Layer 3 of a small transformer language model trained on English Wikipedia (12 layers, counted from 0, width 96).
A neuron's activation on a vector x is SiLU(gate . x) times (in . x), where the dot is the dot product.

Input weights of the MLP neurons that the questions are about. A number n stands for (n - 128) times 0.016.
n42 gate: 135, 133, 94, 91, 113, 207, 135, 92, 76, 31, 66, 134, 163, 109, 120, 119, 109, 107, 106, 115, 99, 112, 138, 180, 162, 38, 109, 85, 137, 155, 141, 128, 133, 199, 149, 49, 126, 162, 105, 144, 204, 108, 101, 91, 118, 124, 162, 44, 94, 169, 150, 148, 94, 150, 115, 199, 129, 130, 167, 77, 164, 155, 165, 138, 81, 86, 176, 79, 112, 149, 84, 129, 172, 152, 126, 148, 123, 185, 126, 110, 119, 138, 82, 169, 101, 138, 121, 112, 149, 133, 139, 154, 135, 92, 88, 107
n62 gate: 152, 141, 116, 68, 158, 125, 128, 137, 80, 143, 133, 159, 191, 209, 90, 103, 135, 99, 168, 142, 193, 136, 186, 106, 99, 85, 138, 77, 123, 169, 177, 133, 194, 149, 152, 115, 112, 164, 97, 152, 131, 99, 141, 107, 70, 160, 135, 118, 138, 72, 134, 172, 110, 159, 152, 99, 150, 103, 73, 172, 69, 126, 137, 173, 75, 122, 145, 126, 190, 127, 151, 132, 137, 111, 128, 167, 75, 127, 118, 113, 98, 105, 167, 153, 85, 82, 139, 172, 120, 185, 142, 80, 119, 149, 86, 162
n231 gate: 125, 190, 126, 126, 103, 94, 64, 116, 129, 147, 73, 151, 130, 121, 111, 144, 182, 162, 88, 132, 120, 152, 119, 129, 109, 96, 123, 120, 96, 141, 131, 115, 135, 163, 79, 132, 128, 222, 108, 110, 115, 79, 119, 137, 187, 106, 97, 106, 81, 131, 175, 132, 112, 201, 140, 140, 163, 147, 123, 134, 145, 179, 94, 182, 106, 217, 141, 62, 141, 103, 129, 111, 132, 122, 147, 130, 91, 176, 114, 138, 131, 87, 144, 108, 78, 138, 127, 125, 110, 181, 168, 134, 82, 167, 115, 165
n373 gate: 88, 160, 177, 117, 120, 100, 100, 166, 138, 143, 133, 96, 129, 136, 60, 94, 82, 96, 10, 157, 97, 104, 82, 75, 161, 128, 113, 126, 121, 193, 116, 174, 125, 133, 169, 145, 156, 55, 137, 200, 141, 85, 180, 64, 86, 143, 90, 111, 173, 81, 71, 151, 142, 164, 113, 210, 119, 170, 128, 121, 94, 89, 165, 167, 169, 84, 80, 97, 88, 142, 125, 156, 103, 155, 144, 134, 80, 122, 111, 119, 141, 128, 126, 179, 138, 57, 96, 182, 89, 206, 141, 88, 164, 149, 172, 134
n455 gate: 111, 139, 146, 139, 208, 162, 100, 123, 136, 151, 136, 131, 126, 83, 111, 143, 132, 113, 125, 147, 65, 170, 163, 182, 146, 97, 142, 126, 80, 123, 64, 173, 105, 140, 132, 91, 73, 133, 120, 154, 138, 141, 149, 110, 165, 94, 135, 92, 117, 56, 151, 104, 136, 123, 171, 109, 136, 145, 110, 127, 94, 130, 124, 81, 82, 197, 115, 85, 142, 57, 128, 86, 89, 143, 133, 150, 89, 144, 123, 148, 172, 150, 102, 129, 138, 16, 156, 188, 119, 108, 106, 153, 148, 114, 138, 122
n520 gate: 194, 168, 83, 157, 125, 142, 141, 150, 123, 117, 176, 182, 160, 103, 74, 114, 150, 181, 149, 99, 129, 91, 134, 133, 130, 124, 174, 178, 77, 115, 95, 93, 136, 169, 152, 131, 127, 154, 125, 160, 179, 123, 112, 118, 156, 150, 175, 98, 131, 106, 139, 140, 132, 133, 114, 148, 140, 173, 176, 103, 144, 182, 113, 119, 111, 93, 181, 88, 138, 106, 151, 143, 152, 102, 124, 173, 125, 128, 62, 74, 144, 127, 152, 126, 152, 171, 155, 141, 111, 73, 95, 98, 127, 159, 25, 190
n42 in: 208, 162, 102, 143, 143, 159, 148, 80, 116, 96, 123, 107, 94, 82, 68, 87, 105, 99, 156, 140, 113, 117, 124, 120, 130, 49, 133, 151, 171, 168, 116, 96, 55, 101, 180, 134, 76, 129, 114, 36, 111, 132, 150, 33, 42, 146, 140, 109, 155, 109, 183, 108, 172, 117, 41, 121, 164, 196, 143, 82, 178, 158, 95, 94, 134, 149, 119, 154, 164, 71, 135, 140, 100, 64, 170, 55, 144, 177, 96, 98, 73, 129, 146, 185, 208, 121, 118, 84, 141, 138, 95, 170, 105, 198, 95, 107
n62 in: 100, 112, 148, 150, 199, 97, 132, 166, 155, 147, 108, 180, 205, 181, 50, 146, 160, 186, 135, 173, 160, 63, 185, 71, 123, 89, 123, 111, 110, 118, 130, 83, 107, 67, 144, 133, 135, 113, 94, 173, 111, 135, 143, 163, 74, 168, 109, 110, 145, 152, 147, 206, 129, 113, 114, 175, 95, 167, 114, 170, 133, 135, 94, 179, 109, 183, 150, 135, 163, 100, 132, 126, 119, 82, 119, 87, 90, 138, 87, 110, 151, 101, 153, 123, 71, 109, 85, 149, 109, 71, 99, 95, 107, 172, 122, 114
n231 in: 139, 124, 138, 132, 195, 145, 123, 119, 101, 78, 75, 125, 101, 149, 162, 131, 98, 197, 131, 149, 121, 118, 123, 95, 74, 142, 148, 143, 91, 79, 42, 104, 76, 43, 105, 139, 148, 147, 124, 157, 171, 141, 94, 163, 121, 56, 150, 130, 155, 155, 151, 125, 174, 134, 96, 94, 150, 114, 87, 134, 159, 140, 162, 157, 163, 191, 146, 170, 138, 122, 153, 143, 160, 144, 217, 90, 111, 130, 166, 129, 172, 220, 133, 118, 94, 156, 90, 146, 116, 168, 157, 133, 126, 224, 176, 112
n373 in: 127, 138, 76, 95, 89, 145, 139, 220, 159, 121, 97, 105, 79, 77, 148, 99, 123, 134, 117, 120, 127, 79, 101, 148, 171, 199, 121, 106, 175, 119, 129, 95, 117, 108, 174, 147, 101, 130, 72, 92, 112, 112, 114, 98, 118, 98, 154, 108, 89, 79, 194, 200, 104, 145, 145, 101, 101, 123, 110, 175, 132, 139, 96, 141, 154, 77, 143, 105, 83, 102, 122, 161, 80, 74, 99, 171, 147, 115, 49, 158, 151, 155, 147, 137, 81, 148, 143, 96, 75, 120, 174, 129, 87, 82, 108, 128
n455 in: 174, 80, 109, 78, 114, 197, 156, 170, 135, 123, 99, 156, 111, 128, 205, 175, 88, 148, 79, 127, 70, 122, 94, 145, 106, 101, 77, 90, 138, 138, 148, 134, 101, 79, 101, 164, 123, 119, 160, 101, 133, 47, 68, 74, 82, 49, 218, 151, 191, 150, 127, 179, 148, 120, 113, 157, 113, 140, 67, 165, 125, 157, 137, 103, 117, 24, 113, 141, 117, 61, 121, 170, 97, 129, 97, 115, 93, 151, 120, 45, 160, 121, 155, 153, 132, 129, 103, 137, 167, 71, 154, 116, 164, 129, 162, 160
n520 in: 144, 156, 16, 174, 128, 120, 144, 162, 145, 115, 198, 186, 179, 107, 147, 127, 99, 102, 131, 73, 119, 82, 116, 119, 155, 143, 164, 112, 167, 155, 100, 161, 146, 93, 176, 100, 80, 112, 100, 131, 148, 57, 131, 114, 183, 125, 85, 89, 96, 164, 202, 76, 132, 52, 135, 100, 144, 150, 148, 114, 111, 229, 148, 83, 117, 105, 120, 104, 117, 106, 151, 179, 139, 84, 149, 148, 77, 158, 128, 67, 95, 135, 170, 112, 126, 142, 87, 125, 166, 140, 108, 183, 99, 154, 97, 120

Each question shows a token from some text and the vector x that enters the MLP there. A number n stands for (n - 128) times 0.016.

"letter ": 91, 147, 129, 137, 123, 134, 126, 88, 132, 157, 125, 116, 137, 120, 113, 144, 112, 147, 174, 127, 149, 100, 111, 140, 136, 116, 131, 136, 154, 146, 59, 148, 93, 127, 136, 111, 114, 148, 115, 119, 127, 122, 115, 92, 141, 108, 116, 128, 146, 95, 119, 115, 141, 97, 166, 152, 106, 132, 86, 78, 174, 145, 114, 115, 183, 76, 117, 111, 126, 130, 127, 120, 165, 98, 112, 139, 146, 149, 129, 146, 119, 144, 148, 177, 59, 145, 121, 157, 147, 65, 132, 135, 152, 163, 119, 104
Which three neurons fire most, strongest first? n42, n520, n455

"politic": 83, 138, 108, 154, 151, 97, 124, 155, 138, 130, 122, 97, 106, 131, 88, 126, 128, 148, 163, 118, 122, 128, 105, 157, 146, 174, 93, 138, 166, 161, 119, 102, 137, 147, 149, 128, 111, 116, 127, 158, 106, 140, 109, 135, 105, 150, 104, 134, 103, 131, 126, 126, 168, 65, 114, 114, 115, 165, 71, 96, 133, 149, 123, 151, 179, 128, 119, 185, 88, 153, 115, 165, 164, 108, 115, 157, 158, 118, 136, 163, 111, 124, 163, 118, 63, 127, 130, 185, 116, 108, 137, 147, 109, 128, 89, 119
Which two neurons fire most, strongest first? n373, n455

"l": 118, 137, 97, 129, 130, 126, 152, 125, 144, 150, 79, 49, 128, 169, 129, 133, 129, 110, 171, 112, 120, 137, 130, 156, 129, 97, 175, 129, 134, 197, 115, 128, 131, 139, 62, 128, 106, 136, 123, 117, 121, 166, 89, 117, 76, 133, 145, 111, 130, 146, 160, 161, 84, 90, 170, 153, 124, 97, 147, 98, 123, 131, 138, 111, 134, 114, 104, 172, 124, 102, 130, 138, 87, 130, 144, 160, 180, 107, 131, 158, 117, 153, 144, 126, 117, 175, 93, 130, 124, 109, 117, 103, 120, 118, 116, 132
Which of these neurons fires most? n42

"at ": 142, 131, 147, 160, 117, 133, 125, 126, 111, 118, 89, 123, 114, 134, 122, 157, 124, 95, 171, 110, 136, 107, 116, 119, 129, 101, 136, 184, 149, 142, 95, 126, 115, 124, 95, 125, 142, 136, 150, 123, 127, 148, 123, 114, 119, 81, 114, 117, 137, 76, 148, 143, 148, 81, 118, 128, 92, 141, 118, 83, 135, 173, 126, 82, 176, 139, 154, 116, 114, 119, 115, 138, 148, 97, 167, 145, 121, 102, 150, 72, 128, 119, 162, 134, 64, 126, 135, 149, 99, 114, 116, 119, 121, 112, 95, 110
Which of these neurons fires most? n520

"and ": 131, 137, 143, 130, 113, 162, 115, 132, 161, 124, 146, 141, 151, 137, 102, 135, 143, 101, 172, 137, 137, 136, 97, 138, 84, 140, 121, 133, 144, 129, 85, 121, 113, 135, 104, 153, 123, 139, 104, 92, 90, 138, 111, 148, 105, 133, 139, 93, 114, 65, 125, 141, 118, 69, 137, 120, 136, 130, 130, 108, 113, 171, 134, 131, 128, 122, 102, 157, 133, 151, 152, 105, 136, 82, 139, 121, 125, 118, 140, 143, 133, 130, 151, 145, 68, 105, 106, 160, 149, 112, 128, 112, 81, 133, 123, 127
The most active neuron and its activation: n62, at about 5.9

"ts ": 139, 143, 124, 150, 108, 117, 122, 111, 103, 109, 121, 137, 88, 155, 101, 150, 122, 133, 189, 128, 143, 108, 155, 110, 95, 88, 120, 141, 150, 148, 114, 132, 113, 142, 94, 130, 122, 97, 154, 145, 130, 144, 123, 114, 136, 117, 127, 155, 122, 70, 114, 127, 170, 91, 141, 118, 134, 124, 116, 58, 141, 137, 115, 115, 157, 119, 128, 155, 139, 146, 128, 125, 130, 94, 129, 160, 105, 75, 182, 85, 142, 141, 156, 131, 94, 159, 132, 158, 136, 87, 140, 140, 114, 122, 118, 125
Which three neurons fire most, strongest first? n520, n373, n455

"ay": 107, 139, 82, 123, 108, 96, 108, 111, 104, 171, 87, 73, 139, 141, 133, 192, 147, 112, 173, 119, 141, 105, 146, 119, 114, 166, 167, 151, 159, 171, 116, 114, 137, 125, 110, 140, 133, 130, 120, 141, 130, 119, 121, 151, 127, 109, 118, 97, 109, 143, 142, 149, 142, 60, 115, 147, 114, 138, 121, 106, 127, 154, 116, 71, 187, 109, 110, 151, 120, 165, 110, 153, 113, 98, 164, 139, 153, 109, 170, 121, 126, 135, 126, 120, 103, 131, 135, 149, 141, 122, 155, 150, 174, 134, 123, 110
Which of these neurons fires most? n42

"child": 102, 158, 115, 122, 125, 114, 123, 107, 130, 159, 84, 75, 112, 129, 106, 143, 129, 126, 188, 110, 120, 133, 117, 130, 116, 172, 105, 141, 125, 161, 118, 74, 120, 129, 98, 142, 115, 108, 135, 154, 119, 125, 97, 122, 108, 111, 131, 105, 119, 138, 171, 133, 126, 85, 126, 151, 127, 197, 82, 77, 128, 149, 119, 121, 169, 103, 102, 149, 93, 122, 137, 169, 117, 94, 130, 144, 116, 135, 119, 145, 132, 177, 153, 108, 91, 117, 95, 146, 145, 122, 161, 101, 136, 143, 131, 92
Which of these neurons fires most? n373

". ": 119, 151, 131, 131, 113, 130, 104, 119, 133, 124, 92, 98, 112, 139, 118, 90, 145, 121, 144, 119, 168, 138, 126, 142, 134, 180, 108, 112, 132, 126, 100, 137, 107, 110, 108, 137, 140, 127, 144, 157, 111, 121, 122, 111, 120, 109, 125, 132, 99, 55, 144, 133, 144, 84, 124, 102, 117, 119, 118, 97, 115, 132, 125, 138, 131, 105, 80, 119, 144, 121, 124, 146, 145, 106, 125, 115, 118, 111, 134, 117, 145, 125, 153, 138, 86, 94, 135, 151, 120, 115, 100, 153, 156, 130, 143, 128
Which of these neurons fires most? n373

", ": 114, 131, 90, 134, 154, 129, 113, 110, 147, 118, 95, 96, 125, 138, 140, 121, 129, 130, 159, 132, 158, 142, 131, 153, 80, 127, 102, 139, 144, 146, 78, 132, 112, 118, 100, 145, 132, 168, 139, 128, 131, 157, 132, 127, 121, 131, 136, 115, 112, 53, 114, 155, 161, 90, 137, 113, 135, 108, 98, 115, 147, 172, 121, 133, 121, 117, 117, 140, 119, 119, 124, 164, 146, 103, 141, 128, 152, 155, 137, 111, 119, 102, 168, 119, 118, 118, 134, 128, 126, 121, 134, 125, 126, 144, 126, 133
The most active neuron and its activation: n231, at about 2.7

"John": 148, 138, 143, 134, 91, 112, 123, 108, 138, 158, 83, 69, 120, 171, 126, 107, 108, 158, 140, 137, 125, 93, 118, 146, 138, 138, 149, 127, 145, 147, 158, 120, 124, 123, 98, 131, 117, 104, 125, 123, 142, 141, 162, 146, 111, 136, 130, 104, 93, 142, 152, 117, 139, 75, 136, 152, 93, 174, 97, 99, 138, 166, 88, 125, 180, 112, 87, 182, 139, 159, 124, 114, 140, 96, 129, 100, 144, 60, 138, 151, 126, 140, 188, 105, 106, 143, 128, 145, 152, 140, 130, 116, 122, 123, 160, 160
Which of these neurons fires most? n373

"the ": 145, 171, 113, 125, 147, 125, 115, 108, 129, 137, 135, 111, 100, 137, 143, 97, 127, 138, 117, 112, 124, 138, 116, 133, 136, 110, 121, 143, 89, 136, 113, 105, 120, 140, 103, 151, 124, 153, 159, 130, 93, 116, 123, 118, 134, 95, 140, 120, 109, 61, 124, 149, 153, 53, 138, 112, 88, 116, 124, 83, 157, 152, 129, 113, 121, 129, 106, 146, 122, 123, 115, 139, 100, 112, 135, 142, 124, 134, 121, 112, 128, 134, 118, 127, 87, 124, 95, 144, 110, 137, 128, 133, 111, 158, 95, 121
Which of these neurons fires most? n231

"ates ": 139, 135, 104, 145, 152, 119, 108, 104, 103, 131, 122, 129, 119, 113, 99, 157, 146, 119, 136, 130, 134, 149, 112, 130, 97, 143, 142, 113, 125, 161, 81, 130, 157, 118, 78, 141, 124, 140, 136, 135, 107, 89, 127, 125, 133, 134, 108, 113, 105, 68, 95, 120, 129, 88, 107, 132, 105, 127, 102, 80, 136, 185, 135, 124, 132, 146, 127, 85, 137, 154, 108, 107, 139, 102, 155, 147, 120, 99, 151, 95, 145, 138, 175, 131, 101, 131, 112, 137, 103, 91, 132, 135, 134, 108, 121, 140
Which two neurons fire most, strongest first? n520, n231

"book": 117, 129, 139, 118, 103, 92, 133, 101, 142, 148, 135, 97, 125, 158, 122, 122, 112, 123, 177, 117, 154, 120, 123, 164, 117, 137, 82, 144, 125, 133, 121, 124, 139, 127, 161, 128, 127, 107, 130, 145, 99, 128, 102, 123, 92, 145, 110, 126, 115, 131, 126, 87, 115, 51, 170, 144, 119, 147, 73, 103, 146, 146, 115, 111, 191, 111, 115, 135, 103, 95, 121, 130, 169, 103, 121, 172, 156, 153, 156, 179, 83, 132, 177, 100, 58, 145, 118, 146, 147, 120, 136, 133, 153, 127, 122, 94
Which of these neurons fires most? n455

"ch": 105, 139, 111, 129, 131, 139, 130, 113, 177, 136, 60, 74, 96, 112, 164, 106, 125, 99, 139, 138, 144, 122, 141, 166, 86, 115, 180, 119, 136, 154, 120, 130, 145, 133, 69, 121, 149, 156, 147, 153, 151, 120, 128, 151, 103, 120, 138, 114, 141, 134, 139, 124, 130, 99, 166, 138, 102, 81, 120, 95, 100, 118, 138, 89, 174, 123, 129, 212, 122, 85, 119, 125, 107, 119, 141, 140, 158, 123, 153, 140, 160, 129, 155, 111, 43, 174, 106, 142, 125, 114, 137, 141, 124, 115, 137, 122
Which three neurons fire most, strongest first? n62, n42, n520

"in ": 109, 132, 155, 147, 136, 106, 120, 143, 106, 136, 120, 126, 84, 140, 125, 126, 131, 131, 111, 116, 108, 97, 120, 132, 57, 137, 139, 143, 103, 173, 90, 142, 125, 138, 104, 154, 141, 181, 133, 112, 92, 144, 117, 123, 101, 158, 125, 113, 134, 76, 142, 160, 122, 60, 125, 112, 113, 137, 91, 88, 133, 170, 123, 140, 122, 117, 124, 133, 136, 85, 142, 111, 160, 120, 155, 144, 153, 129, 115, 83, 151, 131, 165, 157, 49, 154, 120, 125, 118, 128, 127, 145, 112, 136, 124, 121
Which three neurons fire most, strongest first? n231, n62, n520

"E": 98, 144, 122, 147, 132, 95, 131, 127, 156, 132, 129, 67, 119, 109, 133, 91, 131, 129, 174, 146, 148, 153, 122, 143, 57, 137, 195, 108, 137, 160, 150, 145, 61, 143, 76, 123, 124, 132, 127, 127, 142, 128, 113, 141, 139, 131, 126, 103, 122, 144, 130, 105, 138, 71, 92, 130, 92, 159, 81, 115, 109, 165, 118, 131, 124, 99, 93, 153, 141, 106, 127, 71, 131, 110, 101, 133, 174, 127, 135, 136, 141, 79, 144, 112, 144, 114, 102, 122, 131, 141, 140, 111, 127, 124, 128, 142
The most active neuron and its activation: n373, at about 0.27

"became ": 124, 138, 173, 164, 130, 123, 118, 147, 129, 107, 114, 130, 126, 102, 139, 153, 93, 139, 124, 130, 126, 154, 119, 166, 124, 162, 122, 128, 164, 134, 102, 101, 128, 120, 142, 64, 147, 185, 158, 165, 86, 131, 105, 120, 104, 127, 127, 121, 122, 89, 140, 132, 108, 93, 130, 114, 116, 117, 128, 59, 114, 168, 138, 147, 149, 123, 117, 143, 100, 126, 101, 112, 153, 81, 169, 111, 79, 123, 166, 121, 144, 100, 185, 106, 127, 138, 113, 137, 135, 146, 110, 140, 120, 139, 99, 128
The most active neuron and its activation: n231, at about 2.9

"6": 125, 117, 150, 146, 98, 148, 121, 120, 115, 127, 114, 106, 102, 151, 142, 136, 110, 127, 179, 103, 144, 172, 157, 106, 85, 121, 123, 139, 108, 127, 136, 122, 103, 113, 71, 141, 149, 89, 160, 151, 116, 128, 119, 159, 105, 156, 128, 105, 127, 131, 119, 158, 180, 47, 98, 149, 109, 172, 69, 97, 157, 138, 118, 112, 165, 114, 107, 158, 152, 120, 104, 137, 86, 98, 142, 95, 116, 100, 178, 132, 121, 118, 155, 157, 74, 137, 115, 134, 106, 94, 126, 146, 132, 128, 120, 110
The most active neuron and its activation: n373, at about 0.86

"168": 119, 134, 123, 162, 97, 100, 137, 132, 128, 123, 112, 102, 108, 173, 127, 142, 125, 146, 165, 86, 133, 156, 119, 148, 103, 152, 98, 136, 87, 140, 121, 120, 86, 135, 75, 117, 149, 104, 131, 145, 109, 129, 127, 151, 114, 156, 126, 132, 118, 134, 133, 152, 185, 82, 136, 133, 133, 180, 118, 51, 140, 109, 115, 109, 159, 152, 105, 172, 167, 121, 109, 87, 119, 81, 134, 120, 108, 127, 172, 123, 129, 130, 156, 179, 61, 105, 118, 91, 140, 95, 147, 95, 123, 163, 114, 120
Which of these neurons fires most? n373